Layer 5 of a small transformer language model trained on English Wikipedia (9 layers, counted from 0, width 128). Numbers have three digits each and are written without spaces.
In attention head 0, each number of a token's query is one row of weights dot the token's vector x. The head spreads its attention over the tokens so far by the softmax of query dot key.

Query weights of the head. A number n stands for (n - 500) times 0.00093.
q0: 563811108517628409435753397719520393260467306436761588628614564550406779603323791387568556577435433267558551379558182492292677433586496480241613484439346348515475348661452365315465618316591539504647590369476369703546336417562475642504508327517492515467468446280587567571516341483614488487462567520683669177650026273453346620520384316404394496564513564440343476504397496411550822624428
q1: 284278541401441544618246532479418580735539659636358424474496676430481509359632219508538453397277587818404410658301850325645354320266624419760422458552770729378504604437530710677484500619400517640261577669550680221508556553526429522619415581575550476548584463863386550605389758596464450648601472375280326597452967705803766413471639663553562401446447396551729479594545466524544179378571
q2: 487439448547612592535492444557370525472490500419573510462431449576412521434506506554456492533416506660492492534463625551511411442575482537480461575639535485494528579541394410446500620587555547460553492380621492492493392496490394540562400404653456589586554517558550525500459438510502490441510374500498628408584519527459486487527607452470483414408639442577544561506465480506536358625604
q3: 699679416505620348449790371632614427283491296343731624544649541496495576588361747472479560622583424117660632312694256587428597572570311625236663470496280393595536416628388273357454559406571381371717596233433262699496298563456618482338595479432581570518423442160571415453465308469655551500343562623768709280634058204293352564551407392478290637591559509401293445482458491380438907685543
q4: 458402405388467547441491445603390472524431458483545528643677591561363640463393488492423498514523530584557498595527442539466544578506462443483549590560602548457576423538430441533488530553433474469400438436522510590492390481542463470500609486592437555593534531545443484605473520449556423567358340431536459453432505436498320481526521564326578431476442478632402407638463533425588455457491
q5: 488394458500435450608506504518510368629469530558521470467494623523581426526580516443579399510447608518452479487430621473465424496424597461538569448477545568457492523617644532513551422471500520569657535597433512460462465452376498542584644454473472490452514479558554506524510568473549602485489520451343500419519592594541721528540465626561400534346397522425561504566326547582554465512443
q6: 602443589423580479521637533559437453555465470426574480547461461624504544444564416519480558472628461560519537560526471507567502594528511493447563576546498547460601388520422455445430418530496566551466474409548518522498504519612554562402534533639523561576439550447491429565551456444558525473509596572575487555536427489440323407480599532426484581504513502612484333492469478497522566466518
q7: 551522530528462405519410442520557391529473602474517635484512496423359529436502424438382480551417601580516547444529536595554509452463504448693399522496506500552504518426440496389452641554541535582456395590486571509605547483596452471438477448621550590381468464532488445401441517362441575477531332524552439561454602456573551420583545644409504413538492481428446616544521429431479478534583
q8: 424422450482473440576472500441616468544516523506516496492437529502655440626504484495512454453467368409427457542576404444479485456402462535470478325494518369487482502450423469572569391462413477438565455490455449506527551472334449466519468428542536518554469482504413530433562496610498626535480453474462390439518491529306527460481553424492543586292550539433564534628481572582411566609427
q9: 565487576416492478446541413517373500516464395359439396524470426596442549600542525465394473445496534461412459379442531410521535460569510533494408485547533456561460629410504512458504408583458555548342415492487508600524539502518512464410469413524536489546423376515564439573600522320328517488460466433570508548425381553411577516602526561524436531457453409585424550430577549593508536541446
q10: 494487506565604480545496539424457450395530629496508599427651514359545540516570456576471429442529404575621414288498687502550541450469394483546509517488496483605480528457496477389555506486508608423486449522551456606418482438555555512517449537697481585466561406450569468597593480611449506567450404406438563454496425444531525500447474490486498445514460553521542483478498432537482433598567
q11: 469441522719530521636533506432532526498506469416516409490492474429419574584430545454426472417406420519544504552581473477555398529468443515519429493570363434511479601536476596552383539508423590500480491500511491527532489544565445374558490463576463452580513518489494509448598419504514430508469624491421522358523473562350547540691569587597545449522502492450563465447466438428469518606448
q12: 425603488500520393512555496397532403397545568601559514646487413568358402469430447478496493480513486444444502502537409513372422564545462496472519513421492527691624548507496502486435534456407429440464579504438477528631487498539481517544481561601457521487313556531537520484452435434500471433421504443583471567587502496469515515478464455360461552508498467534424530521383494573500518500502
q13: 477567529582547604600536462468592500447522555500426466463504452418482528373512531498480385516476397507498420412464488525518481431439538599487479468598414539533561610510468316483498558597450569602594589513511480490524551476448527562469489588541507380545445550496494551461247465377489534521470500562468547490483384453479493547421557451435474622570447517534507482513500462576482480489520
q14: 565551472395495414581448566488452502505553453553644502403562505656484552508477607387542647428595482434595422654541396562413530463423468384566477545617515625453546442513361364434464567414447491582554510559560623697421464409592545419457604480515435425402449575481478576540359306637361568490552430478559535408417419560432507487561364638517530650585534420356441467473396529495583637651410
q15: 412459642266613500408471416479490452438512548506404541456562544437428481538473465531510435496498550533506612441498613478598471541556371441467498416540585561429462564578469562567521512437630490555504518490487446405520494711420535541506477448510554498663471641603472464494474549500403504570490528614425576517598480482584692502547486508553454454519529465475525558583485536594587494451568
q16: 581799259620596293397766528655576370249402255411710561706535347577379644738421785324478461526623402169625574550588219570327786554567313570337610626478384312567446281719448280337492665359531393365746531450526405672628376532504514495424692233427349404391522475265522521590584273432606487551319577398703633282541088333453363663591370287305275565629600616435334517633444465357554753773373
q17: 493762464708733458413644646584545548201523383342741562546492496657248520421496749674482585560578385433645445423479370530326623508613454537200468662556480344567565417548381496306543748384549609500713519450616442833493515312519325750461469305415416638358518546271633674452448418397566511301627500538588695444646166380393354600434337365542399469441454520706322547516460496507393679555633
q18: 444530540537604487582473554564484524482560563524589438487413509423498467427520463533455497486314402514498436509488608421465427441502518488534490498625544586540427616455436595474455529507527464543627569471495507428597426451568407576567420404507553547590483533578582524461442482500604488504547533518435559492570496516491672510448498428541569485509609557474582543548465488533532490545463
q19: 615521521443466411246580432447512456554472435429528515513545380616437470490416515592524507475710524429525544543516273520532666614577411547464507576465453360565621365557583364429509464490503555427341426426507430599449366538452613444465454514556510395345444472368412359546460512513464570490365443562629381471470405436409233479493535340322507580591515510529466474552495550444394653490571
q20: 456534481664585541431434558474427524370491467552478516502562528448469500489455533534465563519402519490437504489478459445418517471541416442543390618535437568538414564537558462519520562420434485545409542476576564446624488440546381466535432517476514457549540543547556585459581455486480474553563510449410557496516587574407539614588570531513556544467564530524488574588515518614427557625490
q21: 591395385562477424565546383556519463581440478565468519519531454435551502579597483417489466404565589494399518457515543559591539594525431432447570445512484539482562498525538489658547466528486454543559502458424547340529525504517651482496504495713543540376461478549514455588391403426538392532518408581425454504463668466508546405489541459357450540592541534534530526462496575480551533562517
q22: 627568373598565534471634447633497574445523505319649483574401492668469615561452492418304420586550415517508553531600373568436570547650432443396548498601423430619541413423527369350507641710541608415544447351529515725483457394533652492519513557487577541492421378470515444480472423490566429468433417467681558435567345412391346453594480342384483426561594439567445498466548578548518568517522
q23: 516348435504561555608442482492529498448506549656422367479465439611603457643586477479598440591485394475365363583401495492504343457544536348521512535587424347482496553483527526597378442462555565385562444537480538414500414470519701496627524531485661526444423575565466599490419492549483496515481473471436537502453502612482521473441589506447560533502496469549582447493548602478557554553380
q24: 504426444470480488626510572419433585665608465566464429381504564494476331602598380530450560534528560496400538599559554498553449395502540444527465516427593648511521559554510502391423498465480541484498508535549325515472565475563433456527362589490569527521514471552430510433434590457435612523523460563527464526525578448515571452514455537581620430574656521508613421382545441416381559421547
q25: 618408506519474525404500543553483469515423480457444554579433461420367587578573511560485443476356555520536535409526541482399409565532515454547477440365551490510543511476630409529484590416500579513456474412500507578608528591547531441454477519498393567445493440431481561480539401477419563432479439519608463460580433373527504464545472517416537386665563512578440552486561405474492428533520
q26: 607473533492523459524581631571537524502519504556451521288527506521641454542476386450498389498578651517484506510514415521563650574477451530451597449571478555554498533549511453605536490573515556545528494508513487467482536426552522408527468493461526421518494473449566528526517489574412373574535508542424587482561494618512445528507428520467520508392632287500525589444358597482500630483422
q27: 425419452369494565494574565396426474536448428535519448581539571544464502483626467492599453373533551571498532634424454553547459542591555445576504411537569648564448523464512540641537604487454502546475469627413492433475527590440532496570485469580528601500634432468458599478457621533513484696580462389399500480502588524470582581484419586544555455605489489498579510530437340449556629649516
q28: 603494389613502364473433461475510496526500632635587423504555547650440573508542447562502430396594419479446430611550329514491483574502381465351549527531568494528522490460521563496573624508488479628530325567553397460432585520528482599504500452510504444514510580515442494485524434572559496449462517461506504534482528553566531453579600466526534543465589374633545632475512522543568387488515
q29: 451557532482535608510484369542492518498500489506617530540468528504354508394326665495593532489449540425552619409466464466522474483500547496442455494432429490455587450543407457470478541498561493372498415535484472484541513502452449488421435475514528488587528443439527613428540504379537559614531463454723531504477485406380466451567372453442565451457442516413433585575466396547525520450502
q30: 510525485608552646489420529599511474485535512437504527432567485426526514481590581458489446439466503548551485600462575484409458467440401511522512443482436477469518557525427463502449593554434346416422489399543463619671522480431502491543485446602500534513604491583485545340455559548459419417520467409587511496517526507462549525557465507605457591572561472418464635526563458473485502466484
q31: 399443609409578546410480564502473482482534449590510568536492575438500662536486594524439448564419535584487504554446297428495566543353424429496507545439474619568487494401487574478495527488531491478555406695551472492546576421508364490525590477426465448465469573543602590655525577465421531484481492350550494399537454479430436467507475543514511455498519583515472511492560526428483449519544

Each question shows a short text with each token's key, already scaled and adjusted for position as the last token sees it. A number n stands for (n - 500) times 0.0066.

Then comes the last token's vector x. A number n stands for (n - 500) times 0.018.

0 " across": 499500499506486492592496526510543478464524557551500500511490503524515515482509545359552592560469
1 " ": 498499499501483508672445549469447486500513545498501501491501502509511486480525464392521651583511
2 "1": 498494508505449522522464497516499506477550556551500498507494506531464504437513375433477583614507
3 "0": 499501514501488467553538465454457432561516603545501497516499505546471471429510477463431595644405
4 "5": 499507519500492483566537389470524455491533637492499498529499502545449465455482516491424612614446
5 " countries": 500504507500494493689526438490465378449520568543499498512497439508545410423533570411457708470472
x: 513389502569488605548505407498501421643502512518577461464441332496610481502546555593437442489595503511450453494553495459684555488444571466522472514562569482403425372519443512472442546501358552469552541541587454507510512443545600389248538483526565514502464436486467516511496359528423665533429485479689438622465473514484594500497397415469541492468470427638501556547545571586450545484520
To which token does the last token give the most attention? 5 " countries"

0 "er": 502503509500509502779490499506459263527455677463503499484503493551566397468626640350479885594628
1 " station": 501503512501473506979362498487346301324447637565501499492498462521628391441441773384493899333323
2 " were": 500498508500468447811413452623538475425563447538500501487499408611516393393575705345469713314459
3 " completed": 498503512508476580735440489502429443386537566599499497528490417589536475417363727415509787364395
4 " at": 501496495511467448712425530566567417349555472587499500476498478507564494446423625297490626597317
5 " the": 502496501508468355744284473511535457423582544478499499503502377527611457465419651259508797519392
x: 468533410499437507463468525513495524493565517519522521511507512512493456499516363547605469555595390573510532485617497498383556562529491502492479495499472511245550547533497525488454472514541448510510493518471538506528507443525453499109523613529558535482513533623470434455478529418489416545503557477635549458527441530508471457485462486497489417479487583546659445588487489457482512478483
Which token does the last token look at most, and with what share of its attention? 1 " station", with about 90%

0 " \"": 500503489501471496699490573478514440445519536514503503515499498521526452537560505466455655571519
1 "An": 499500498497487459616525563478568434464525511567501503516506482516536458549539511419459622563644
2 "other": 499502508501482497659497589497535416527533629579500500516499478529520451505511629440449529609559
3 " Le": 496501505489511505592576658477514347514400497635499501526510541568545398514496401467431643481635
4 "vel": 499504516501516497584591556446457326535416588572499501524501493519519396400553589473548683588528
5 "\"": 501504503497502527680482514438468401429519591562500499527498483542545442467540617416535548472483
x: 528446573518382406492607553492539534589570590469491485495429287405618481507660440547385502496417517470538577553546567601641467546537500465397391436490497517404538344463479410520503487404478529466492545480427507496422504483496453516242402586395594554549488520447422581486491526514500503576486608628706508563500541508496492478511550566362508508385537528594473543439398512460443449462600
Which token does the last token look at most, and with what share of its attention? 5 "\"", with about 50%

0 "1": 500502494503485470698439501477494412501490550479502501498495480523538474489531562400536699548558
1 "8": 500498504502484506674493493410467462541463533487500500502497497541480483483523538432489624554506
2 "1": 498499506500485471619429520471515472492412529503501499502499505515481466499497523423480605582516
3 "7": 500499505499489476652516468438517454552482494481500499510500495500518472459555545432457659547495
4 " to": 500496484507491436603493571494550431511518489513502500477498495512529460520508641397507566484468
5 " repl": 502501498500494499680530545540439397410518601555499500528500508585507489528574552423495630449521
x: 484607677476559490550591483516630564498527562520474482479376566483445510599505513729575486493460522416459399359542450335501498507492562529333611481553477522388520573599432442480439512507512395415523473546408603561556348494568526535472570432430746535547595407517570543471500614475474506386474636512622521482430448519546509423519625552556467608523435414434378511363511600482510435457555
To which token does the last token give the most attention? 0 "1"

0 "ing": 500503498505493494651461519469502395498484600494501500498493471537533477492558610388493680553520
1 " the": 500501496504478432648387497478488431457517549490501501503495438527564463509475599375530698536453
2 " new": 498500511498470530679448583433496455361462585530500500536505493555508488546456560399448590495418
3 " town": 499502510498486527738424540458466390389458535597500500518502481521530427496442589419462638436390
4 " to": 500498489503492442594493538528549407470495491597500500485500516533554421537535576380473593479446
5 " H": 502502498486490485510593529370489450426461466690498499533497536447544509557525337540526591489491
x: 480498476476545590510474497630467598462443477439502503420468381477430452473476513502482412562495615603481547537548499499410513576492402517449495404437548444483560547555512525455423529391555441565523527473649463551512531526517478655480449485525594534532454462648457451471490547515518532456523462551619572555541531386501518423476502557447534508535456548575060479495563504422450482431559
To which token does the last token give the most attention? 4 " to"

0 ".": 499500493505489471649465522487512443475540550472500500501491468512551501498492565414512669530516
1 " He": 500499504498500529608567563509551404440515531575501500504502486532547486506447499502405636444508
2 " said": 498501507501492537704521515498492495502500580550500500505498498527509533549482552470542554537486
3 ",": 502497494505493491576455526483545561534554507494501499495495476489512546573488548460478580536483
4 " \"": 501495491499475512615540543488507522470521515515499500498499495502518482564515437523406634558508
5 "I": 501499497498476486587563589450546428424453509614500499501498460484536465527565462500420574540593
x: 577452425458641528596523502451393464484358493476482521490475375494436499427552412486464458483500477559456447566596489553373577416531545552509681535518417582569481426728494465458428457461442489488627349480710492473558556678528536535384437528484561533525485536487548454450510439645456635447498466467563697608581523353539515582520481519503546504436613493582370558562445599479482530521616
To which token does the last token give the most attention? 2 " said"

0 "por": 502504515495530535636548514517494327460453587513502499483512538551511414482456591447413730420595
1 "ated": 500499513501515536634473513471533387496483572495500499507499482547529435482489677376500742447465
2 " on": 500498498505495487568471507455438415500497565539500500506495494513537445479495580434528636563424
3 " December": 499500512496503532631577453445414403453477587561500499509500506513529442492493468428410611531531
4 " ": 502497503500482519661424522443454463520513542483498499491501507500523483466523449421527657596558
5 "2": 502501509506449544592498501459434449473500630476500498501499508530450502368529422490528571609518
x: 430419523489563527550406476588552605436543507493479382447473470515447558399482471567425541463402464611551482477493525483702523486434595566292569563477370480426533372785439415459573537545502473520543527530526513511347644544519549423509509662490631460439428486613554411512529408484447361502442556444512612473480472528520432488482496541466525474547502447569669633413611428413521462574503
To which token does the last token give the most attention? 1 "ated"

0 " It": 500500507499502487727490541387494338476462550555501500498502476516559457484516551415505696518492
1 " was": 500501501502482484719469492465491432533495462505499501494497448531525412465530592444593634450467
2 " inc": 497499508495521530736560551393504438413566584534500500509506514576517532439387514550528513419533
3 "or": 499500503490524544513451637373504485559556535518497501514509561542445570478372382513430336474570
4 "por": 501502519497513500572488601479557444501456596432497504504503544548464491471373473463377720406544
5 "ated": 499505505503518546619479530461516454478502547476500499521499456530533450446460639406507735447434
x: 570496546577500427385490472414589559508618604523538464480531382588578567452554431483480510642455596419449465551438465486541470475517543535474528448524578434380683525507498414438484520752481488450541549531548528601336533559501464496352620456583554519443497466462412615542522473576477588528506473548706447524526524550616487372446587415548403540592412458445621382492447613532547544424505
Which two tokens does the last token look at most, in order? 0 " It", 1 " was"

0 "y": 501502503501510478637525500474527333512449570528501500490500479532544432477567577389503701540531
1 ",": 499497489507487452628466522481537465510537524483498501500490463509544507518520564388495698543521
2 " w": 498496507494505533596506576495424446438520539644502500523508529541496531543534491550536595519450
3 "ild": 498502504498519516650491529524426437280447570603500500531504540538533435557559624403508559610472
4 " im": 501501508494507552655527584554420419322495584607497501527503549567546454487552439572509605491503
5 "age": 500503506501498527591397527471482383514530585589499500513500489512515479504428604443461568549421
x: 488458500544497588540472377673512487479497437441574415483468460517466488596597489409487539493503499353487571560458466553615425461481485516492512525564585497345495581551534471563448393441386464561633531422419442512225448531560529599258403597560518539526634490409477590505594408535531583423496488529688683481449501571487469542491457470442479485458473441580529374435523458510478479470500
Which two tokens does the last token look at most, in order? 3 "ild", 1 ","

0 " (": 499502490503481458652462531482513436481519507520501502502494475511535489486517556387495644522541
1 "US": 500497509496513465669564491467494265443468500593502500510505469512547496486575521351473640462624
2 "D": 499495514493502503657545446370526339513448528527501499519505484509495515464534523554499616473571
3 " ": 499496502499493513634441540448436418510478489493498500490501505509492482459555509447519578592534
4 "1": 501497503503463499585467512493473443469510534519498497506498482531493490442559423437482586564532
5 "4": 500503506502490493592528494421451416590469549486499499516499490531478489464558477446436555584487
x: 521463563528577507499537469566445525537481440490469484564450495488475631538498412441435404530551554683431494576499570517724496519554557547364509471462470582433495486892468429444546490515468514565560500423502548442378550444609531496400588494473652427492464434294528401516537462495518403490581529519547433508513432546458403450448463462429423553510500459533581568495516480477609458566535
To which token does the last token give the most attention? 1 "US"

0 "g": 501501518498507492624530467479475341553445655481501500492504476529550431487603639526480729546584
1 "ement": 501500509502504525674477509425444334534453649507501499489497471520552418418478651402461698558523
2 " |": 500498488508488460716450535466516449464525543452499502494492438514561486513537581367502709547497
3 " Length": 501504504498517496737447445473612401480597623580501500515504463521535517548422810410500485448411
4 " |\n": 500500496506499482524326561417467515505484534518500500521499471499475507571365649423520560543355
5 "|---|---|---|---|---|---|\n": 501502500509491535647390503492499498439600529586499501509500466485464474536326714431538635579439
x: 503492518646445492461554402607379447493566548524565517357441581545458423513673533524457456556529426414410486451425629556539560496421491454396453570406503496497492572453517433612416559513397418475574562545461520495308502508638459585339508469609542351447428618340539528539563469531412507502419558543512601594491489501480518498595493427581573521455559469528571385501415630574413557459519
Which token does the last token look at most, and with what share of its attention? 3 " Length", with about 90%

0 "4": 500502499503492483681462501485491407512490559472502500495497486534525476477538565412530678541549
1 ".": 499498493505490471602466522453496503474556532471499500500492479489526513509436557450517595517486
2 "5": 499499509498512473613483445437440447503516531495502498518502525522517503519520531401440585554517
3 " million": 499501505502496513714446488462508419410574597488500499520500466550506489495419627428476605486472
4 ")\n\n": 500499499504500482677462480479507473518531565460501500503499469510542509512445580436541579527455
5 "2": 502503504504474491616440495505453389510494593517499499503499486523484543492576481460558588546501
x: 529391486460504494476481422608509557434366511492569439450496565513493518414457365545493510545455512648522470470534515550629581499474548559395539587493419531411559395813448398421438550530548425481487473487539542563375458588594530503359492596519666496458492467687498371479553416496463341489473571562430586450437435466486364551516535510552505621543551455523562560301578415431518491523497
To which token does the last token give the most attention? 3 " million"

0 "pe": 501502508499514490620489552486475379521435586511502499490502500528517435466543597444478698498542
1 "ople": 500502504502514481679487493514450340534492574486500500487498465524541423459555622399489696500559
2 " gave": 499500501507498498661480535498488480452494561552499500504493451540514514512485646415544604477405
3 " the": 500498499504488441655400496491510453476523539491499501498499435525556470513469595394518644509451
4 " hon": 501496494493496542701521564390369398375549554578499500509502490563519429576490525565492522469473
5 "or": 500497505494508524646377591451426439514529519543500500504500503494506470547448552482491485537448
x: 455527504503532534497570550637520486543481458396535447476565437443445523629534584358620578441601480431525470485475473413447499447448538441404535451553543506521522453552442401519438537404363561458737438476574403540408469427485581673292362517506741520469526431495528567399563477521498529494432520553601528511527606580398494561542488412383516454414448615471565397460552376541546469431369
Which token does the last token look at most, and with what share of its attention? 3 " the", with about 70%

0 " of": 499503489506482454681459519489487403486508565485501501502491460530562500499538591355537704553505
1 " his": 500502498506472473588455518493483428456539538608501502512492430549541461505533547396413647492461
2 " young": 499502508499478539757512581484492382338544620618500500525503464603527437560492521451449589560458
3 " daughter": 499504512495494524761533531533477389444526573621501499504502474533509414562478592454451567474404
4 ".\n\n": 501500498506494479645472503467479505525545554473502499494497468490555521510414542419508650559490
5 "M": 503503502489486492614591464357474376400515554605499500528497513461522525517517475592422646531603
x: 406511474415608554503438496587499508583528481449489450499464408456539462482539410522512463580504507568509502515479496578321551459469539591460605654517488551523427555602483442450492469484560449467592456521569480565512517525473470552414436613506668529517337474576503573482424539456389530470572559514607601548439504435561412412496585472487552540547586574536144559474493446373479549441572
To which token does the last token give the most attention? 0 " of"

0 "F": 501499508498487490659482468390477353435452591517501500495505479513525458446609604447525655516603
1 " a": 499499504500477469649402515514559448434512506579501501513503441539564431458552564418439693520479
2 "wards": 501496492503492495734506569444424421414538518509500501487497474511522469479419647422424587429355
3 " two": 498500506499480503699518608523484465440511576529499498527501448574515453499495454412448545518399
4 " typ": 500502511491517495754523577511496401343403514581499501528506540577488420533364654531574543437415
5 "es": 500502509494495521651403555460476475512496545524499499507499468503487444436376604455441558543409
x: 519515498601622636534498433570614490549455538527595463545469385485524482511613553516437563440586503437445524515544667468544637487446520432485505532604498429465399424583438547464421537528415533483544490488653528500451558422555500598275575498560406403440426449310446452435512508569423589486389496542667457520581478601472506509553457419569470415394435495533527412638577430594546520439403
To which token does the last token give the most attention? 3 " two"

0 ",": 498499482510470416769442535481545370528562563468500502502481434527577502491546609292510856583562
1 " and": 499498490511476421778470576505551326451559614505498500494484412552574506525513688318496833512502
2 " sec": 494498511492562589835580681427408304204493584542500502524511554623506471458383610527369586408610
3 "retary": 498497514495510550939390568536367368462588608460499500494501479509530401454449607385455586432558
4 " of": 500496494507485477713348571507561325367546526502501502493501470574547563482480708245584565379363
5 " the": 502494500506481367722290491470444363398514550488499500499503391541613462522453598277545773491436
x: 479535457491452488487439541578440531519522523478522550500500510524491492492467324482580503603621408544530495501591441485389535553514497494492489481494494539277535572536485469484464460469472443483504480529425512472556497475503486534092483584504557543490556514636468443514498527447501415503542545484600515466513471513474400544492510465447488422444498551480658490568470490442502487479496
To which token does the last token give the most attention? 5 " the"

0 " and": 499500492507480445715460546494514383472528572501500501502487443539557498520520613365499756526504
1 " ass": 498497507492510587740510602426340411293521639519504502516513509586503464552386616514452547434505
2 "ists": 500498495503484524720413558496416518484544562571499502487496452513503506560440642399450655472406
3 " with": 501496489511475462697467545536512425421540581505499501490494428547563514545554604366510697516444
4 " award": 500497502500493546823460539433375340345472552567499500500500480536520485542442627472488595503356
5 "ing": 499495496511474504653404567420545519504553556508501499482500433502497522523509632410468571544416
x: 489487554594539486470514523454437458613656442518527436497504406553416568499578472487507541585453485475505531515574434496582510416467565456492535407470560455355483590554472459462468494529452549536545590357492475561394480546532520644227410404489696457487442481446336455537477571541439514464464475606593527423507502635450479561548494463459522502475411621480669546495492435397499520485496
Which two tokens does the last token look at most, in order? 4 " award", 2 "ists"

0 "ary": 500503500502497478688481484507504373490509583485501500493499465529551444507543606371516698522526
1 " ch": 499495504498482526606380540499473468416476539591505502519501491546478446648431498514529634381447
2 "ose": 500498500503507516598466589501516544489553556581500500502496469523507484519497645410474569516451
3 " to": 500498487505496445557502576527518433505533532593500500492497501532542428530571566412493614529474
4 " call": 500499502502498508599472516456422467419454588580500500523499489524498556585482609437502618507374
5 " it": 501503506498498547549450562384456515433528533639500499522497465488489506505445509454456582524453
x: 505436507573435498574568594564387557553524515545667469516525455523508459420567542466393487491519558460482458517532567379436573514499555539433500419518563533355509633558511600472413536392570511423487411473705542509593629585649489595337351623409595466516439539593555581434496455597491566499445488510591718478556423550538487570524348430487346534518468632529547538484319457464436532405522
Which token does the last token look at most, and with what share of its attention? 0 "ary", with about 60%

0 "om": 501502505498497498593468500467516398500503594505502500483506505535490475465520587499456665548490
1 "ec": 499498515495522499555438506450509343408464569408503500496507518529471413386520612496397641471545
2 "o": 498500510498528495561435575430527317521482551555501499503503508531512425475534602422449697513504
3 ";": 501497492507496457634462518495509472487522532443500501489496458504547483523529581420507666534503
4 " Go": 499500506495528512590569524483453315431455541613498499528502515552549473494525505458439678527506
5 "ose": 501503512498520501559555490521461347562472565550498501525500481540553393420576514442494662611537
x: 536478510480556491463570521480411496546505488433524492564486591494512497461568520456562524587496485369466505523654539551558560532550605542464644478536605553415514362465442586464719534413446444544545407520548530485457500520624550598196467412419453513519492455334415582495611442505525607476516447533629567521548457553543451492566421426465538532434469447580537612520535500600525566574494
Which token does the last token look at most, and with what share of its attention? 1 "ec", with about 30%

0 " was": 499504495502471506707438542519510492525555457527500501491496445538507455487476586451505599388488
1 " w": 500499511492495552613470556517397498451540526641504501512512532549480525543506466561526573496445
2 "orn": 500500502500515533641475592486518503316476519581500500516501487543521433487518667416435557507464
3 " out": 500500502501489555635446533494528522336453533538499500531500500536525469506552512440443556525484
4 ",": 500499493506499467562413551474541561516529502497503499494498471498527513542493544389467615499462
5 " un": 501499496498477536636561683508469505326582521629500499518500475535530482431513377508421553465539
x: 592522566472585418533471365416602543511481468411371482536511469486545486519649379656573465442498386509438514497496465416514468584450549383584607512528414466396399579477436451475428574436495610438698474503644504419525577479477591567490457495496675525553587482463639547508406473520565464413435426531563591563507383431487530449493529472536467573427522604560225600560397547599498534433457
Which two tokens does the last token look at most, in order? 5 " un", 0 " was"

0 " those": 498501497504455512706461537552525467408564595548500500495493451562518490475519560428510510496430
1 " m": 499501508493480534676450544408451441321471623588504501508511535553481470456450476631470547528420
2 "om": 499503513499494511529310505449510412448564585529500499498501521528439536463452604625311457585435
3 "ents": 500498504499456534559432548431523540497578598515501498498497493516477465487455524467443485589452
4 "\".\n\n": 501499495506497483650465514462501489517542560463501499496498477504549519507452543425536615553491
5 "Th": 500497490491504473558527521412523475462516467596500499492498509463514549569566482516525567476654
x: 581489457416669458560604443530408498529511543445525426518460521446509534520548372573440460422512360575463533526580562527319559527526422408524557521453461460496471456585458508580455487465497506448492539420615403523712442570550481610473485456541626536475406553560554526445565424416475584451473519564564499559488586447497447453454561463545451479508486561489208670430487547367329477478596
Which token does the last token look at most, and with what share of its attention? 4 "\".\n\n", with about 60%

0 "v": 503500518497526513632593495511557338491425662477503499477506497510525469480587519478512725476640
1 "ck": 501500514503513465572665462468456405534424636453501499503495495490544457420647564409454808542588
2 "i": 499500521498499483552500481573475376532466595483503499491502519531562410396750475451416755526501
3 " W": 496498507487502518555556540439362377374451536625499498526508537509533481579585454561534737472516
4 "ai": 498506523497516483546659407537445389477391524611498499517500517531572394345787400426447677646538
5 " &": 499504502493500476601541544527462358377422519528499499523498482549554463606516606554563719502507
x: 568494409453508542561441482722595552528452474468492441595519511445552463554532448487495542427446582422533431508595493484512474442574461596511635312462505577553555513479712461469456480378478522546452480470529506506581418526536504508320454552500698524559505392528590427552517602462571605552490510451618451448557385504610555337527569424609503439500610438447433484655566573515499460616476
To which token does the last token give the most attention? 4 "ai"

0 "cess": 500504508499508511695464553468499341477480635483502499480505482535537430473524585382511708544592
1 "ful": 499501506503501497698457534497549378480506624502501500501497464550538439501548589353495679551547
2 ".": 502498491508489469670462527466514486466559557454498500495491451499572514511452562399522689529493
3 " Haw": 499503507488531513704714428441498311420423429643500500523510537538579476574514400400389684582700
4 "k": 497509522491534475619634417443354330639372545566498502523503541463574530542640432549443699605505
5 "ins": 500505509501516488565677445523357422572506554520498499515497459496583448406682459384443794591566
x: 602468515490547469462464505385445498621434542512462499533444566401554543563510422489535509562467431405460532443383544364615526477484556502367530505557545613377450525488460608472452534505505507599572556462653580489447397438591538440260546355560508549474472454334454418462459416501428596464518530530700555527582495546557434489567505418397503445589537506667425637549617545541500484497538
Which two tokens does the last token look at most, in order? 3 " Haw", 5 "ins"

0 ".S": 501505502493477476862507414371457287413521529513503501517515469491510545592531537527501554477590
1 ".": 500498508499466488782500333457449304462583586430501500509503434498562503480510501370459586547517
2 " state": 497500507499482547836442492437490329393501568546502500529503479556532481509379621414429620446398
3 " of": 501500491502475453670427562488601435475547528531499502491502513537536542518449613344533587501445
4 " Georg": 498504519488531513687710453402351304524432529468499500522505544499541481608483350420464725563530
5 "ia": 501504516497502496634596406497425288604529543490497499524499477521587432352613385393451795537540
x: 404532490570371528509513446550461408584436509483498496527482505566548485459539518535588493537582457496523428528543485513761519470492561480487513507552545587495533403497494543465509520448454494502615514561557471464434446453551583447157481488536634512530583488360458503420523410494494552521588461592618555516533488479498481444412512467484572489482455468663438571564546408470493443488498
Which token does the last token look at most, and with what share of its attention? 0 ".S", with about 40%

0 "o": 502499511499515492626477524462512316537483590538502500486502498545535420450594586420481754543530
1 ")": 499501504502502483709474483486510373472488586479500500495498467540527436513524674394489689512488
2 " |": 500499491507487459716464514496511430476525531462499502492494440517562483504535592386486691530506
3 " Z": 497500506492527481631599502389553316351427525649500498536506498496567535526520430494505684517582
4 "ico": 499503517502526453608658516412546241578480555528498497517500507526538406408638408375411735573617
5 ";": 499497497507513444665501496492524449467467507417501499493500458519532441523552605433562648499510
x: 546461408391522516456478490619465499489518503529609450543436532574485512552467372540561466568575515358502504529572463474843457515577475610530465487583421483428548528589534398487473614515502463488496488497508579432584455456520526525276466481516691470547397538429542489591534546438508567534482499512514388428546469550613602474409555542398467544422468536393548462559493532537492502476578
To which token does the last token give the most attention? 1 ")"

0 ";": 499502487508487434681459510510505429483519541432500501498486446514563481509539590392512741542520
1 " D": 500499508489519500684555577449465392477448475567503501526516512510542540508491410523540655414568
2 "v": 497501516495552487642602572597588264594300555577503500499507515557491534420488598546546484576572
3 "wn": 499504518496531516595559499470471344564366643526501499515502449512512434437542650396537627579581
4 ";": 500496494508515447645435567529504535482472495387502500495497449506533458493573607444539581441468
5 " |": 499495495510493463647502544509498460501529501471501499487501444509531496481581569416466612557476
x: 576481505447516474517549526525477479483563520468464468511513527509417507504503359570534504484617461456457503488512491528838492508493490559415557532564478491460567509466427482484467546578563562522545490506548483497482523493526495484194467579522639543461494635269512458546500672501479459509531499505403552454498433594555501499455512571538492426446541488508480524425488530410480514486506
To which token does the last token give the most attention? 4 ";"